Layer 4 of a small transformer language model trained on English Wikipedia (10 layers, counted from 0, width 128). Numbers have three digits each and are written without spaces.
In attention head 1, each number of a token's query or key is one row of weights dot the token's vector x plus its bias. A token spreads its attention over itself and the tokens before it by the softmax of 0.177 times query dot key.
The model reads these tokens: "ency" " m" "ap" " a" "he" "ad" " of" " the" " " "202" "4" " United" " Kingdom" " general" " election" "," " the" " B" "ound" "ary" " Comm" "ission" " for" " England" " o" "pt" "ed" " to" " com" "b" "ine" " North"

Query weights of the head. A number n stands for (n - 500) times 0.002.
q0 (bias -0.008): 671607440495465541570554580439503340390807515438525531394578450404349544544418560318483376430424437438500384716474550636487505374557461403576452457289482643432461458455462615661578540285532530471525560529520461428549510489374465556583500639478593338500505371539422440535515505659491516366543574464513423532547495438590582546462562537474654518563368495443511610590524469549440636451512
q1 (bias 0.071): 494506438333469443555497500491548348298330517406503549437364774546473423506542497515435567535494528500488756565551338544555543640535462394586491506497579301354436384497581398448640545535492476535612376443492388713581419638425706362492468448458521506444426480556733704381357320500492594724421667522349416469541520500441606394573635539595482436482416453669557434557479702522488541489494
q2 (bias -0.127): 356605576585497511402341593621450594675584399471606414559511423407526614404655374524559413575649445549448488561311618634494497414477589401466613539509428628451560459376455505514331475674420680544494511519322547451426395577463317370353431408514546418487443517564397487511417626515487399452356444509658645711482652428617577548441434366520422543588594675381600474453515457626482448251417
q3 (bias -0.111): 306432611735598432472438472571488701540601402418491400417607329420465541494497532506401531397454546557381513674452660604416586506472628475411411626525522751621687571401315453651506479779398545613392541491467487426540605513562445577447380705458472650569588560428293579308355512529430329572477277353584707474497579438442512571607396380441346513564682611443538614379392349568500509406494
q4 (bias -0.128): 610553297515518450416509527531509616430554398758575455426573626500645512629549581423400497536570417551566512427686626488521524500415350473415447639430455263435366517712652318565453631458586505509506514600419433359494595589652506515689440426486584360605315370560537584550569557416511543414572531724401465447452401345384284500514602627432400491561619278477479414413342644401494563604578
q5 (bias -0.061): 446472376463549389475674468693424548437386491503546569439485518506516262434512585195320720513626473421494536351586680706647537519652372435595423529446516357553312548574407328544601509463572452427645520448597494503630621587537482263515532637576576552298550415554620500500548539539475477430291657611390593602416466399595461611645557532345457397567651427594285460439277623500580541568340
q6 (bias -0.067): 391539427312479403540635489552385497520398469567544519511534359471495386546356346442406634449440526495441494500583599643601682577565465455594592489316597648692508520473376437480628362595438519481632614505340419374556508508444495521444534457487731474456658588618698530331541406433448417651572593489345505500460471539557585592542524486384394441473451495477374529474435543497647548565397
q7 (bias -0.116): 570658506422633479533500478553330567581527451692643446335463435390558594599421520391492475484476510588593375514470676318500436524552609535495465565252453578482500508570487622508572413541442619539540525671584481541376594455462455339557550451666445433623393382283399513558495513400488548434619461517497511480646439528583505513482607579524597462508600276511335292421336511668520383438503
q8 (bias -0.170): 467487602609538663360371434480513692344687426660519503309449413717618813553619515447488383458430446608611493546390553335256596526359650471471465617625398523432500658413512691672254494606491500536336560491503596420378577467561487612638446474607418685653494418480313427601528379514407510319598467350608420275402532584449325471449431497529681464500597374431573410611540356367655432500566
q9 (bias -0.035): 458551834735507470452316503316497535570583451365423442458550417436486691655457625609593252490281446624521417618218500538490398469378631575476554302490368514513624536405545719549406500657457615583371468408500385493534435472671534622500386408540417510680342586510222532537440592357564489443504174489632327500581527589570308419360490468541597558507546654523560360520651390725365476636716
q10 (bias -0.094): 360629633569425608460461306362681712474515477528364433513488409446623754456389551453545515488545388408641586574280478599418503384503576590590590522661251703512479485503500462558380527503403453694425458658468624402576642437564593557598606573544408437545451426374143412491370602331685484483532273559541557519592536490463339548376383481615545454453422475556478500414447420602581579457441
q11 (bias -0.136): 510623476469425460423417437552512603292524431527372411616376491554476527436512457473636512524524561594522435481566381461630507310500500512615538629541338421427589612354518600539354554345449587439517484556514500536607597554569545632570456500375420571500529505432492554495604356558393550547633314518450479646477460652527405438540510502400495635485549502386478521367488575514513397486461
q12 (bias -0.063): 567412428375428539400589420630441435506596460495531571500508530451612481654515473505453698595523422593524492471541554465437373529449524773546394620511612513433460508619439465413567518516497531439625483627584497446450537362560523456440403372505476544595579584680387517492515395605566363490596753548366560354251402500495543648468365538463307344503476361355573534533540558457539529607421
q13 (bias 0.115): 599500424297627556611528561600465551469493568644538643367451676690445380534507570511343356482444393648565530384972566500561394536652338557521468678511565308422360493607530248361528622472517396384681487454444274515386461600489461422531615243438551591530517601478762631426514401567391604417380735596224610474338489444596445344567655630393459306375555303663592429430430634309500547558372
q14 (bias -0.093): 471506454567597342582570489561497604479614465452432384459475321323383474476565458407555469421572648372514441686312558534537639345594602428547356436497432567487540521491419645562359467514484413503520500573760514579665668729427445478441495531347497547625495579344462590475590492491513430354574411367485506680679528696521473500518582512383491475648633334443442489426474517648452340423473
q15 (bias 0.105): 606443452526492404580573460432606449579476578532503526533601663547511438558602490435522606511388516375250555479461407562545537624479442456513505475519655721505455427663444440620575675458582507377484510478613468403432576437368471500340451476459479521363423490511700532554272414475436343490428589449659579436472448552331597610564444582631472489592465597444576637423422572530270379463457
q16 (bias -0.039): 541466525256662540519515616474503541463415708478385484513527446604412317452542477647543297316497560629387399412466417686575371516642406617469748458525588500367525464567549527470433415534536458503608685463403259413407395458432466509565497345325513589451518645622595453512545663415611655405347573507820500484463494451370422312564575377651389413628535624328625380530452538648421587512629
q17 (bias -0.103): 312603481503535532503448445407497550512572361494497429494505476422506436476497398461551431503659522486533423478425542617418530396447596305578338330619547492557492474446411599594379559571397585392370495508500327680631408562426492476422550694458497470475482770254540633473511429583547574449469427400611603695550508660556397451553522608457606618506688450402306614551573682539535495438442
q18 (bias 0.086): 550310519503484393620548434492712481607473503615511674595500594583583379570450634693460563546348519462464568503309299450587570579550459540452369464401500554683541435528397397309692492427524416585637467570592536226438443427435433636420438468621445439513492379508457449373518531599447525455423467410517441491436668427545626583545582483430597495603483641508439584537470372464488465559398
q19 (bias 0.043): 595604432435434662432498447546504455493498540517473517496580539465487509526484433494569417485531550591411429447460472605559608521323489548593500413523538467484452606519531434470403498554500353443513455533561442525538419606590471434554415561524557510525266614379566557527463456566502463443425670547358356544459583655395532450539617474433498449481500519551431502494567515516518500520626
q20 (bias -0.123): 554571390484658468566568357625368476686397538619688631382474601519357540528487623280301678358381425464639541563500591517586545530560685425407364670243543343649497685449354531406636436428478383460686463573580570355562523422536403464565427487802298448594305446493500641506554362572321619494593608595452490365444500462667500685524487565503469365338513443599348513442383450422633503540284
q21 (bias 0.051): 457422529544585671603372423605503470567521475458413450492433540492497537394578588489500445508438548309614522638493432401489580463370605373402508527604396503565297445559605590485536487364675512529341346410604604537484589384414580572567362490586503456548332388548639505631553442626519456485662441379306503497599631413551561419451550465625470534522427364655481581569363537560586429517383
q22 (bias 0.114): 684493521601547510697641425594381323699634607500513622346639644600517428731608481510342439279483426579616504665606566517588503486545534423493604546263682429365459442615387494313657408449588392500507528371477548660497369531426303517503609432507527390569612658517576570357546257340339616547613753456246443297511437493563572312428602461305536415545354400589322402507597527271486639548530
q23 (bias 0.087): 394469445537522576382432639524338450549486596376570726317651497601355433577522503400297630641573400593286581506537532421563534414468348528413525610453616509554428492388495505484565547460492568451452537447503515423486611373589492525527450509536751551429487497665629503427553525566431259487398708488560472455269390622553718452364538470366693655521447442514356457556453506500524560435694
q24 (bias 0.087): 607463457399411466479553511517346465509492475478497465492383611576497367408595567409488436462670633565454419573507489590634600529603441334592566467579368362460425398646490541495374323420459398462563495502407505684550391671471576458556527694536516466456626606433774665644497281483505528478506454592347418478537456436475464513493422628540472613401607446528505572425426745444514439530399
q25 (bias -0.008): 489417444451402505595430458424546342601468500516355565481546619523380449487439449495441777487382424592526580665524711582510479563651426508490417424577526474542432495522473428480461408513712481508440481345368388677513477532320703572470529510589582433350436584550574703446518480484552473427653371494465482484598518459391525438563598598565398589594293561497519419469428413403458555537566
q26 (bias -0.265): 534469587715500503310587505335576582580490525432553531415452517480545645502368481343594386393556520469508435440481441489433510572400495549452398586497466467539365611569589557512408513503498512573387575625615561455397605516616561574436345479558492576631412367367509527556395599451581516430530452436610541429364627508469435579541500718556543445484582413482463497306334534618607386740540
q27 (bias -0.144): 563515394478500393453601575592490538458530467430495413556640436571588462578462484431465433460617331567305443375543569535589547351515493358529490638573450549585612528421518458596481587522416545731588528500409583359512657518661507456634509498543450578514451390515397542529507413495467425562417503511464525456423541536518443544330455454247630356612505555447436311551548483542666515470526
q28 (bias 0.111): 574457450369447525521415508708548548517286572573510547476482555495508458550353428582377573516437638401445595351500449437655485539513604582449546553487435572515635446513452495451487548546540509398572353517520463442544495471497515380461569446430560432400395492617750418508505586614470497668503540675411474606420421575524629393507628564508397534357272337570373336611627659525404528549480
q29 (bias -0.026): 563507422505551561676537517716425639492550495590370512363481379575585510533531613429334537416582502677515435475554663349453505502590579498471539439430527652580559564393443538416519418502617543358605530482486525580630463477424320446516520640443485619634384529630450518461440410376531408431546432540408436614466524536598655439537488449449495443508368387421355456476523383448487530542433
q30 (bias 0.139): 516549450460543546578546525465373481523340571500376602353667503485387390467619546245379562475424421366350539651679439645494509491638376460482619439321491669568463429570463606547564322398676308494672684417518576533445522554596448555415460587542772424406573371625682520373440444490456423488432563650558558302460521581606709521442575555518461481535201506590478571672351578273490457491524
q31 (bias -0.026): 589467315494714307534428523454484443581483463458522620552391662574435520462406631468612570584357417540655482395641497517483425553500472633511483650526514414378416500581451447473418407394430594582578409487524497671350478601522657494558683377560458451510511408616415479593519524523462503552547483653206320509524399392402384536469601776653500492425448380557635503514340486436426455632443

Key weights of the head. A number n stands for (n - 500) times 0.0012.
k0 (bias 0.024): 361583354591496825669332385451475571653366563341439419485547521547623403327574479511298356426723506548422485500416496593415460731682621391424359401582281526549515475220497472434431396577751366611616224313610537382606431390482435525542514559550304691544576457537554624783511535396359344548730436342618529539693381527690461344650482332380488751655376552532643547357511537619586731500461
k1 (bias 0.266): 521520286424508337573456520771551178509545689549414569404690477508602406477527315641666654463456677386341551484826521537662648237377451660623611241672500552580581377342451627373639524673512577533576346230500442448452548625573341588607533520570512417437530598545450451172543539390326529673665401673487400496426532685403391552226231550151818443276425693426724456476479516550337637676418
k2 (bias -0.292): 655468621394444629340362537428324584180773586492456467682496539403575587508516355449473170681580264624405539504402538612365460389654286561556460326604703622259418473563580410578359584382563399508346412595297613628272589504426641653613440431183566552761643663670763630536476625243427836310483525421398472509346544325390543386812558479679500636698546262349340512396605533520726357419587
k3 (bias -0.338): 440450679388270384386566504379630612613694526535823281524485496346306480474575372617318276693419309709520647409514589687476662680429563616331408371516453648682312612532598586500342599438285440456527536594546703311376438359473677535548406488674551600695452689571381617554326455451699585257512624299569314352311630797391572357460441626527672629524319385568572609511244614344591371563492
k4 (bias -0.260): 617425394439575528252618639064528539434404545438408400583472683701221153491381500627708419357262508581596510490548348505519444410702309730677233264654332415351595550559557667405444611505747660808665593289680437587448279554491911739563386273431404738518469307375371575249459441475636786231555515551648783705403863401403381321597289594359560548607164505748671363620675395491702514289413
k5 (bias 0.064): 360574538274337516567479529585569534464609587458113575641265428822542445373604794282643746725586369517483526277561534399567307579630375676720471461534475583437616441321562662413463508459704628429356585412540428607426648303546663623520424297259500524423563520839537554378460247609589250596595466589509595600317594586635484389203349647545321854564394365400445620601403391611372334594287
k6 (bias -0.112): 504476374524480496299353415541394582787524397677508460257304431339626569542627392327809597492425574488415597411397578598548500596451420449692378707553431635629480298925400591580539500416384482310417485611710651560373599397732528476481397488562520661352334609650613567567175489592464408336487598612492421286517441708663639579515331309766201749418442427473459619574394460679632204576275
k7 (bias -0.180): 581439464653634522399282491237590747406736597744466201400573513504567643648436586373492213434418239513606578460601550750381478821714438578651223359487589430563430437351304496542431641618687348180343357639368509391640199699298513673629638557491363565727546483291495578393619253564488637120652662623587727463599435436541441526827482381391408804495500478428486325603504305575537421330385
k8 (bias -0.317): 450649596573681613352358806061264487592471539504540529614320429621317479520212661504237331434500332430438380546455378475570804549479315480436609462629500231418566551310496461333415612553524381658569477640321475491374305589569508569609534492548628564697477369455329466320734629543768589397641630544619467263614476530314547407523570509533565422601349508353715195528638529348735835492718
k9 (bias -0.246): 665293324628587417651416496341367455429530489278671335492381550504209619599408455685432422470597571663444288511493568325386634485697437453579645568712463438601688447288551552538446586591472396511704633735379620504449249413419569587469541280429307460724521514315711716435656496435431576568462624354404547357468478538333450413674622664566689459636572451404625474765594607353465526406667
k10 (bias -0.291): 681467400504504426368507458457680515428435525530529677694404518241405576428301612709367379825537385508690504443565356611489474459481617459293304593660511436636651464434465317636467716305293449576381437448489443545321534872440648589343361605577249522559411518519572539430573575878500621545366639274367478658310375328490623701647299625627536519419604611409659616434473591446412477379416
k11 (bias -0.286): 205597608534504230546398661414411317492542511427241637614262500623666434358562390477436511687578384711638496396451527280671496492427306237638418531623254712705759341332659467504526478598581586588319631408522430549749609598633313519525308542404534642507475426412324567344551576607578468546425430541757534596565318559416496650553626532432277428796477423448613319419512397413427322460456
k12 (bias 0.141): 336608639360561423386294441629607704287196422744477484488374602650555623676304478420544854504266538409720615425568516488508326520338504438603546702468405209267480552637515604585527466325496415551392565543678508479508655653777358550615482071644421607457507439464487719515519548316486537649671288584362508430525561488399432423384488472651196563556311428583520465428392390511604360736443
k13 (bias 0.261): 437415333736468544422504554289536496303322453620373574449704543532284250642603577302664442463275425773294526504613618404898464479562332630383456610571550447282508676238329469313573520683686649666687336466532554236500407517533585403570534676643649480337681563533435343488631265607181479766581487513602663552522524585462283439298578504162664356559492558659466406576420422371452508508476
k14 (bias -0.198): 352489391595289409593511571416439405666642670381644467504623311373489327333532476386307429682478383605265585504547408492511650381387689738609431297384388441640596751378562504648540763754389635421471448445514368532614294664507485496423483758522623613558476518362684645750393557411540223541481303583485316609428496496507586709600425535342383689413447345403618680554545351507441530367457
k15 (bias 0.297): 372596258365550381394798583512660488412638574347280379625534530630789266373650613801496327457565490665469414211650528670508404617389535589584531516425804415563484351633475352448561572298346642453577739496409337504570581424558443423552626286474638404579566428283372529428485712439339731609520540249618423414584251642514417346518492261442619457556524679489340593359552359686541617666568
k16 (bias -0.254): 244301228374690275773483704450213244575478504478602434364444238552246424487365426274717730385371473473389445411379382553698556500491271635427548568478522408562861400767382379608526265583640420473752753594351415679544748256347599556625508592424442586431384738682698541582530529463339682553486334448436787924646565422463593352345584381509302694527477576555450417620558624621584316409317
k17 (bias -0.232): 500614687550379629442489585603376461463698559218493312714425389587457496434485618307546388508685419539515452407405579340592739600554361656658666488784259599682473427385511558879428575424481322551363543390452469517527530354243542413438479749448752617564605478496522522553392518416421504625436512554752462524442523716301567428689299404382375747468579516377445702616461322672178304424481
k18 (bias 0.236): 696549389559643262600563454805482426403325504330575518411585601044255458395456258697432564505491635775528777445496542518509496327362769604411419542468472052591664648388492626405558411346460782436572305462350505441455699327450545208686563414412472268412491654596408364585372635829480387601600519607287319495490232500597452685390784694346304500252687667698565500673593784470341818625540
k19 (bias -0.024): 686562201684489496433478710519493587472477528335489586561431428438692696361360569561538560586544568635534586470711466372321574504432399585478566596572391396606381564243369380500456464607453409598633234634229655492386478462485409313535586619590436686370447302252630476649439443344593535593589295700531544617156361399390489574472515821500605407412649379511550729438713335564800522486507
k20 (bias -0.234): 663330385329512674454325220483602406356606600754512420292635706554568491415217637293363525458529559483496513453596643487437529836504567649422426578640301392480340476427328452408405529575557618445433551632508645297492500439446426417783168312447403648543579561597188527582577436693737674430561878572308438134396451286395569558710555587579200479599543397500746654463650352388732521742569
k21 (bias -0.023): 500536586353520425569476500645410274547488669500422376678551562389537304527639642591287524754614395395593454691430252476432488657317577258760555201871524408348633335240515599309326629432504653488436545251668627556372329512340468528332555444399488472407485624573486519225632688437468596396315594461604476508401622412548454496616771688715382512484685578508294731504611674546249708629543
k22 (bias 0.285): 559674350435641435632329388360452500518388241541372340479564579770525859591607864580622372603508529719359565313372640471364650640417570480520726610671695508422377586348317402399593432443615489517736653523683709650524630458488302423609383369432450230420693587500352561315317328539394534435633399390658439237504448188447682520500521538516414405614723529349411325564475326696666246488647
k23 (bias 0.296): 609715470678466407053419548359437601527500288440329487646554611365587761578504536430592431324618833591552410379516412457311728534348461555290694429609297555581311757672643520435429417581550403513504500381542875445356228425688567496443579445430798483228278359526490460567649598281603429436335316748518708199472286469401451263325651593445725543601575622587592717562513513533686397585624
k24 (bias 0.267): 292575415571402618460453713332593427283387584295546329418492412539662621565657437520608300316426611420360291609701488553644606460742300311629492356561572841485408705459507432572441651540439649395571544323519293539555468578258653504545518766650480437327598554355621515403311454362532504470454524513686836730603574757636408650574315289543651468635643305330480365523244275481669580372535
k25 (bias 0.082): 437528626369791480703533371729303399725492366417584640419371528472567182781675473534439500231549615359425405771398547408368533492508678537302435543421454627523389626699538720531617420660472627525614603366412638416725574441442439748156489319875384625572640588550440577363369528414367427458457538261521762413403569513534564577408297354561703483124335521309475741516635471520452566477357
k26 (bias -0.326): 562352331420556416492608451483362421556606635459496581575235504683545331461371576367342691545369362406427640479493308405674508569504362560722484609574467347638869450608602485638619409665539261480380515586433319108371464709516623572857370294473480583537386429480445451571477411458670429282597599656576464317539460656331594636530520462838385606325118545637791399500645304434741460515496
k27 (bias -0.364): 406595439583331378291301528240418807530581504686379464533206651504354423208473650504556516560520658601387416309463583537416698528573379532437559740606464544458552511401515500378535676643666241313571422489442590448460540517636685492663301464228528590459387333553495545661426661655694438303663402719608488593104575346262643437571581592496618508512615651686801428496443557420457524185426
k28 (bias 0.310): 666425365470589478496331595621677376358236547431397715679589602433684481380525461601680587496481530428450492565424278481671500545098648541752723739653320395478405345500609435489652489252474624577433637493478581589575556434500593392486552304463580404469415518412636645345624439737348712605464314646311279683264463280514332556461553634553429360430682519467570654441376614496536307600357
k29 (bias -0.055): 325430453667679479367496605544552610485637425669569421644493500756507674486589600504420493468437503514378448413490691507407496629493482362654542622525215546470618568368397677547402580649531669381518566586254693585436440342464546549551234578545370560589349514496170563294555227343347162573668306558504429500581567485358593458570572541379455672570478438548460443486449342411860611588472
k30 (bias 0.271): 447417219607594697315480609521739655641670550524309564653551550712597557665762590813422275556618444528423424395434294374464508564541636512296461504565536468200604645442597523261461484476674529383286552448686643577520448319652413567405342556236617355278523554371374474477666420806274429381525504414479571370590155521530589369258476629528719460710373394461451786555488532458542456496434
k31 (bias 0.137): 406696387480633445692595584521531614470564424648554305164278565707532350588600664520589504264547542456564642682526537540432126496657432437289394446536593421526735542516385496489547694468627460202504489434624407363836401705321336590447364373458380656533642492721527504255408371629390703811517732291661634341645559425670377358474693392563513332410377532461439358438541516417386536349442

The vector x that enters this layer's attention at each token. A number n stands for (n - 500) times 0.0096.
0 "ency": 531306576440461482433469463397199424625489468534561549600242478423509450374387542723295452487516283560452537525375483510615487398545347513496458450467510597749626464461509354976476608453482246463418582595498536649441558484457419516499606481410415592785559443532562471551566497506679583517521531451348454444497419625409632547640607534565491535537425540568594412483562517475470480309511
1 " m": 445419689444402489473578489288288468577484545478646570559219510596426351386328540647233477527708380529533585544448517442539422456547322556561471443484559538650612367466518356795505554382397187531519533684446554590516582566539519542560554457391453590705382520509500432382520471601569508442444459474385407476527379504455684479721620527619409654525423458573720437453683523485397464359542
2 "ap": 369471639418447384522450442352277512587513566547631473609385397530457474397493423582247471602583442517535573477395557409537367384516353429485398446494502549712541399387515289742608539356493157515568590565363547676451547582524541579517506437400483607750477487455529444407570481576717630561397614495369449571522434611332618516731486599633389556546347528604809443491681524546414420455496
3 " a": 414360604434394441463578553283318418555449577511628537574342418557450369445374548712218531506655374481623573559500599485605431387443304453536475550445588530658641445459547483823495589389390155501473516601411546591511577497484446492581595439421366606722384548555527409401574490444606556444453532445398451553505467518311662583609696443578401573534402424610737482543620513508494448388449
4 "he": 381519613410467434483590440199369413598513540571642605641360447527483422376463460624267522488632346543591476501392523471547438432572289389490378511433527454680586431444512429804519632441506170451506510592527495592370634581593478469539505479492560743718455600448462489477594595472601540486513418373360433552501470502333642503597536549590361541500302457587709412573755534566460421413478
5 "ad": 390445640507455443464549496211329439608419509479613654620311438381506419412459540643280574497603419465508551499424608419617398403596449437499345526449530456580593373454475493773568649488560138465538596519326613585433551538485486584609438439443487644840446562433523434414528509482609553444403432512387381661504397596339737433674521550625310629537400478558708426558563602485495498375514
6 " of": 345368545481501467573515542232306380590416520473594544601354495464469422518324452710254508452640395428530557439540516468668421374498406528437450503462555560659613357427509428857452582365408188450530549609385545569463601542578511624573561472473396567718492502490487514454580546400581464481485478461312446468488487591349731485613577613605406647565409468626630475578595597472402407347660
7 " the": 414323569450484463530563524314216384602444480454582573570376441480452411509405507805282464517633383460544536493508589475577440352519330480449454522472584530687523435472517403890535625408443195431510545567482506539545530486552456533645556469439422619672364498537495513444640487429568559414471466457423426473498487582366649524630625514626465589544381441571734417588658579473405412334484
8 " ": 361403591418457507552608504331311435588440449427635520625357516488465428516424590632284390532641321429560550452424586483632480413562357509433457460465583569633573435438498362856453632455446176472544492589388515586460491572581508580639577414411408650776372590451487455360599511549515513338398530496337444485438467570451676489615619454606460582541373432661720368542690526513513423418577
9 "202": 390417534469510502441499462233356471624579492473576608623367482516536322392488596715323520619594351443578550512413575452624498415533401407436431475441516568582554379464502422773438582468498042447560473604387522510496504532522418480618517380478367695755351584454513524369566485459514631530416550426327375557398469659384678571620578510565542592573396555657730379578569512522494475388537
10 "4": 388368621442483495483518432337268474641416506468641556672274467455529416502453510655271433645674417556426620576478569372669422502592378485444408491460540544586625339529482344761512565469475174378558501560422499473482510559465427508633542405440428605742365550530565520433563495411594618482360469480433357488347493632313643585534579529582409621587412459636670370553728507475519470394603
11 " United": 404337598395492472429502505288253496583541416533662634598361416494526506404431565738358435586659292529413532511475538395648450506557459443564423457424521606596507341617523301747506577424483280420452525538407583502536475528510479404582481403452384662758373546508545637380544481434556612458555450545390397502439547544349676615615507556575474540532335466680691388627580556422457432289611
12 " Kingdom": 466420574401467477390510420353225549635548479522602639688211508484563467413490483745410426575587315494456548522419602370668384496561442514494492407419534602587531425527469383719486556444497274419429560605264438457522509495412482553693544469407418600734447521520602575447532511460608555440464513503339442404492451594353688654600593576503470574579276495673665485585619522406383413287559
13 " general": 365329557372458587336493515350332457456545481453664583648327472511539403462396563741325492530592352447495567453537500458532416559616433500556452412501595589635526380531438380726574513363458258459483577555399507542552382620431469510609465420450371559809467526550470506439593555521535547478454512437338449464527397569341659629702653631587455687525372406647695413602578536472360407304611
14 " election": 432372619355516534445476489340420380529493513475699604642338505502489396406455531762275545569499450495432538446478587431586367577625369436568500389485495558653466418498419372783507578359482251389445529583473542650473400552449541587589505465426352481821465552571484479384532557552571523537537629482302370411467419526404660565671524580608476654518397470630684396526625525579376400281623
15 ",": 439404596426489558535523482352345424684507519456670591644295440459506459419438555815278468479637477458466519416366546451574419428548391479581474454474521574554555453470444316833478591432349215399503549679543580518498525507516430613623626455486406604717472529402501427462513445424510490433402470439383460507490426585342629585601519455585440639559446465699763477555647571455383396362549
16 " the": 406289605456460537514508495353282385598438459450606597584417426520522462491403517810317452522670459414537534508466589482551453360483337471467460476462554585686492436474447391909546617404387222428495534575522501559579494453525450567636600502478433597606359503541479513443568484401573549399478427448415451485483462581387662521609589511624489613517355438610721464579679578489403405286495
17 " B": 425405686358526523461572486370341457621510439501636522630380523482491440405437532667331400551638358518440484490428660455556515430479426527464412465485510566616429520445492344939579629455365204460486508579414553600440491539550462458613594445547454615699329515416463586302473387474552533432482495524396440502500397601447710570570580543580429663523330407668724400621618536476376418417525
18 "ound": 373448485458501457464422414383211592565548519483614613641388443559470487468385489655320493545606404565523596542579636348644562450596356517470462409381464573619364359441446297747581638469411235507457539578330575667408494537465446505522555504548359579677425608493445579400557442413568523508431555473379419448501333589302744617588466545608465571581379459669724435583652633538443405376539
19 "ary": 367352606462529502432367540321194398515504440543653578605363509471502498549451494690321533586663394467397552445512618401594415504584467568504421418378509586626481436447482462790578579395330278447482527559511466583424495616477418523615510536527417595787445467444552503511437515406556576390454449476312472444441354567385660608620539548542485676646355465694751480609593587523358398356534
20 " Comm": 418381547341511522482469497302292464558464517511591553620361467539491462307380549665325535530602421409565632494560586391567420453521422509522465335367539581597447382499503286798503629375421402506520499558388540522566490611527459592608546470507429605748364561558520519365521425455510530416542430480361482334516424623366724617647594580655552679527412390642747418540599563546399419240501
21 "ission": 457380482336449553428537421332250454627508462570610638622395415522433454439464491637261516522578469433577562541522642321583360533668317486520450301466501569609456490493547314766504593393410290379470590591409523600503513591473497523520488412499414550761417538532558445425506465484628559550490514432407486407490400594341661596570543619631483649526413448655766474606689580506341436334494
22 " for": 304415542443524509502456493296243402643437507520558511567449415535439415461409573740264503522607479428489543480493630407646384434452409473525472423447633597621487497513539312793411585433370336448536563571429592529526494480507436629595603429474338580687437536479504472454542553392597551464440483437312485405504443582467726587576581592557484671459415397758743485591586524480440401323607
23 " England": 374418633376467558470458441317247410671563485514665685627376468509518440383489565755414370551618386481494544527467656441688410582559409500485519352346520583556495405530542355750508654459490326395461487495499537486464540500456453452591506489566426613715389572476510540438555559395591531438502462445290493393456474592322647601571593485559442534476268473672700440672639545454444380392461
24 " o": 409391658376427508457505557242320452566483428474642595553372519478438368426408650732335524433690383469520612580469545434617409443519315417511448379486595610543497465472519389703563529404468221495534530618448563463557412601562465478591649451504375618651411520522473405480612487500550553365598441433352444571506377545435752649529630529555347635545360432678681555408605491558415465387535
25 "pt": 424360440403384476518536556278279475564486417496562646570385425429528358533367506604288450402625406432516609607517489371618401530601391431407446482519517583636503387488458363768554669369646312437549547592521572550549465532394492445574521537545439601704543590530516375335552505434653536432541458413404379538477342474426680591659578597621399618544391416723754490518688572496482353377515
26 "ed": 365351512500451527493537540276275355618465504507577598556393477468417496512507450710241525444634537362463577498419591403631458540565449497513316470474644576572432407509444357827516690429499301438547484518348578529510502528428472532617524475483373550708469516485449399455567447491545503441499421484292432642451358556383717602646532479610400590548432450671750527667560654458508485339564
27 " to": 357394620420448557478524502281327383621512468511602561661458406468410402475424504780286504368624490469465507452475599435608430436444397527501379516353591592552495449568481366780481591461447254420505548649408670493522533433560485501631572500469388550652456542463489466459527482487620490367474467432263513488499388542473676534534635517614445747492386441695694500619612606556395363412557
28 " com": 345404551503517479387508499335236410565494512490578536589399388509484339396311632680242517483605441504562569514556610476613434506500382545394448383466644688587508447372472314726663583373500282490570549518511539472635497495488456557591612459498357601625468565488518459471579477461568529405464427460345511388509437537431754524554685556627489667451393433717696468540637549454460392312470
29 "b": 410419581363543527409571538354293377676443465539552570585460417451518446398486547626287455444616437518462425539452585359542367546445366494494338492417564537674312454334525373698537592429457259449626520554528487545506530574548524571587663472525429685718421539474437401386523503558627489491423511458323539481570375571492772568660544504667348735582356426662724363615642543454436471413492
30 "ine": 361335505482526465420506544330282393592397528559604595581468398484485449433443566651250472476588532442528517455462611411643355519599296528431399404436557531593373386486475437724543574494411259389560473582524488614494521586533521588586655454521380581703496582499469424446488569431652554471423524473313498388404418553447782658607583538574412533621329526680695546687696606434354405393438
31 " North": 372403664415575501580447526348408408605463464594641665622485470489507411415444592709388400482609397460514560518488677444655385494596430455496488471337468526618372428517485426823481680357439333354497433557502591538497474527545524488622470558527403637645457414469491553322557538367562508359495525606269433404485438545327665592515576546557396569547375394587709455632704541473392430269487

Token 31 " North".
To which token does it give the most attention? 28 " com"

Token 21 "ission".
Which token does it look at most, and with what share of its attention? 16 " the", with about 80%

Token 17 " B".
To which token does it give the most attention? 17 " B"

Token 10 "4".
To which token does it give the most attention? 6 " of"

Token 26 "ed".
Which token does it look at most, and with what share of its attention? 22 " for", with about 40%

Token 24 " o".
To which token does it give the most attention? 22 " for"

Token 29 "b".
To which token does it give the most attention? 27 " to"

Token 19 "ary".
To which token does it give the most attention? 16 " the"

Token 22 " for".
To which token does it give the most attention? 22 " for"

Token 25 "pt".
Which two tokens does it look at most, in order? 22 " for", 23 " England"

Token 6 " of".
To which token does it give the most attention? 6 " of"

Token 4 "he".
To which token does it give the most attention? 0 "ency"

Token 5 "ad".
Which two tokens does it look at most, in order? 0 "ency", 3 " a"

Token 23 " England".
To which token does it give the most attention? 22 " for"

Token 16 " the".
Which two tokens does it look at most, in order? 16 " the", 15 ","

Token 9 "202".
To which token does it give the most attention? 6 " of"

Token 18 "ound".
Which token does it look at most, and with what share of its attention? 18 "ound", with about 40%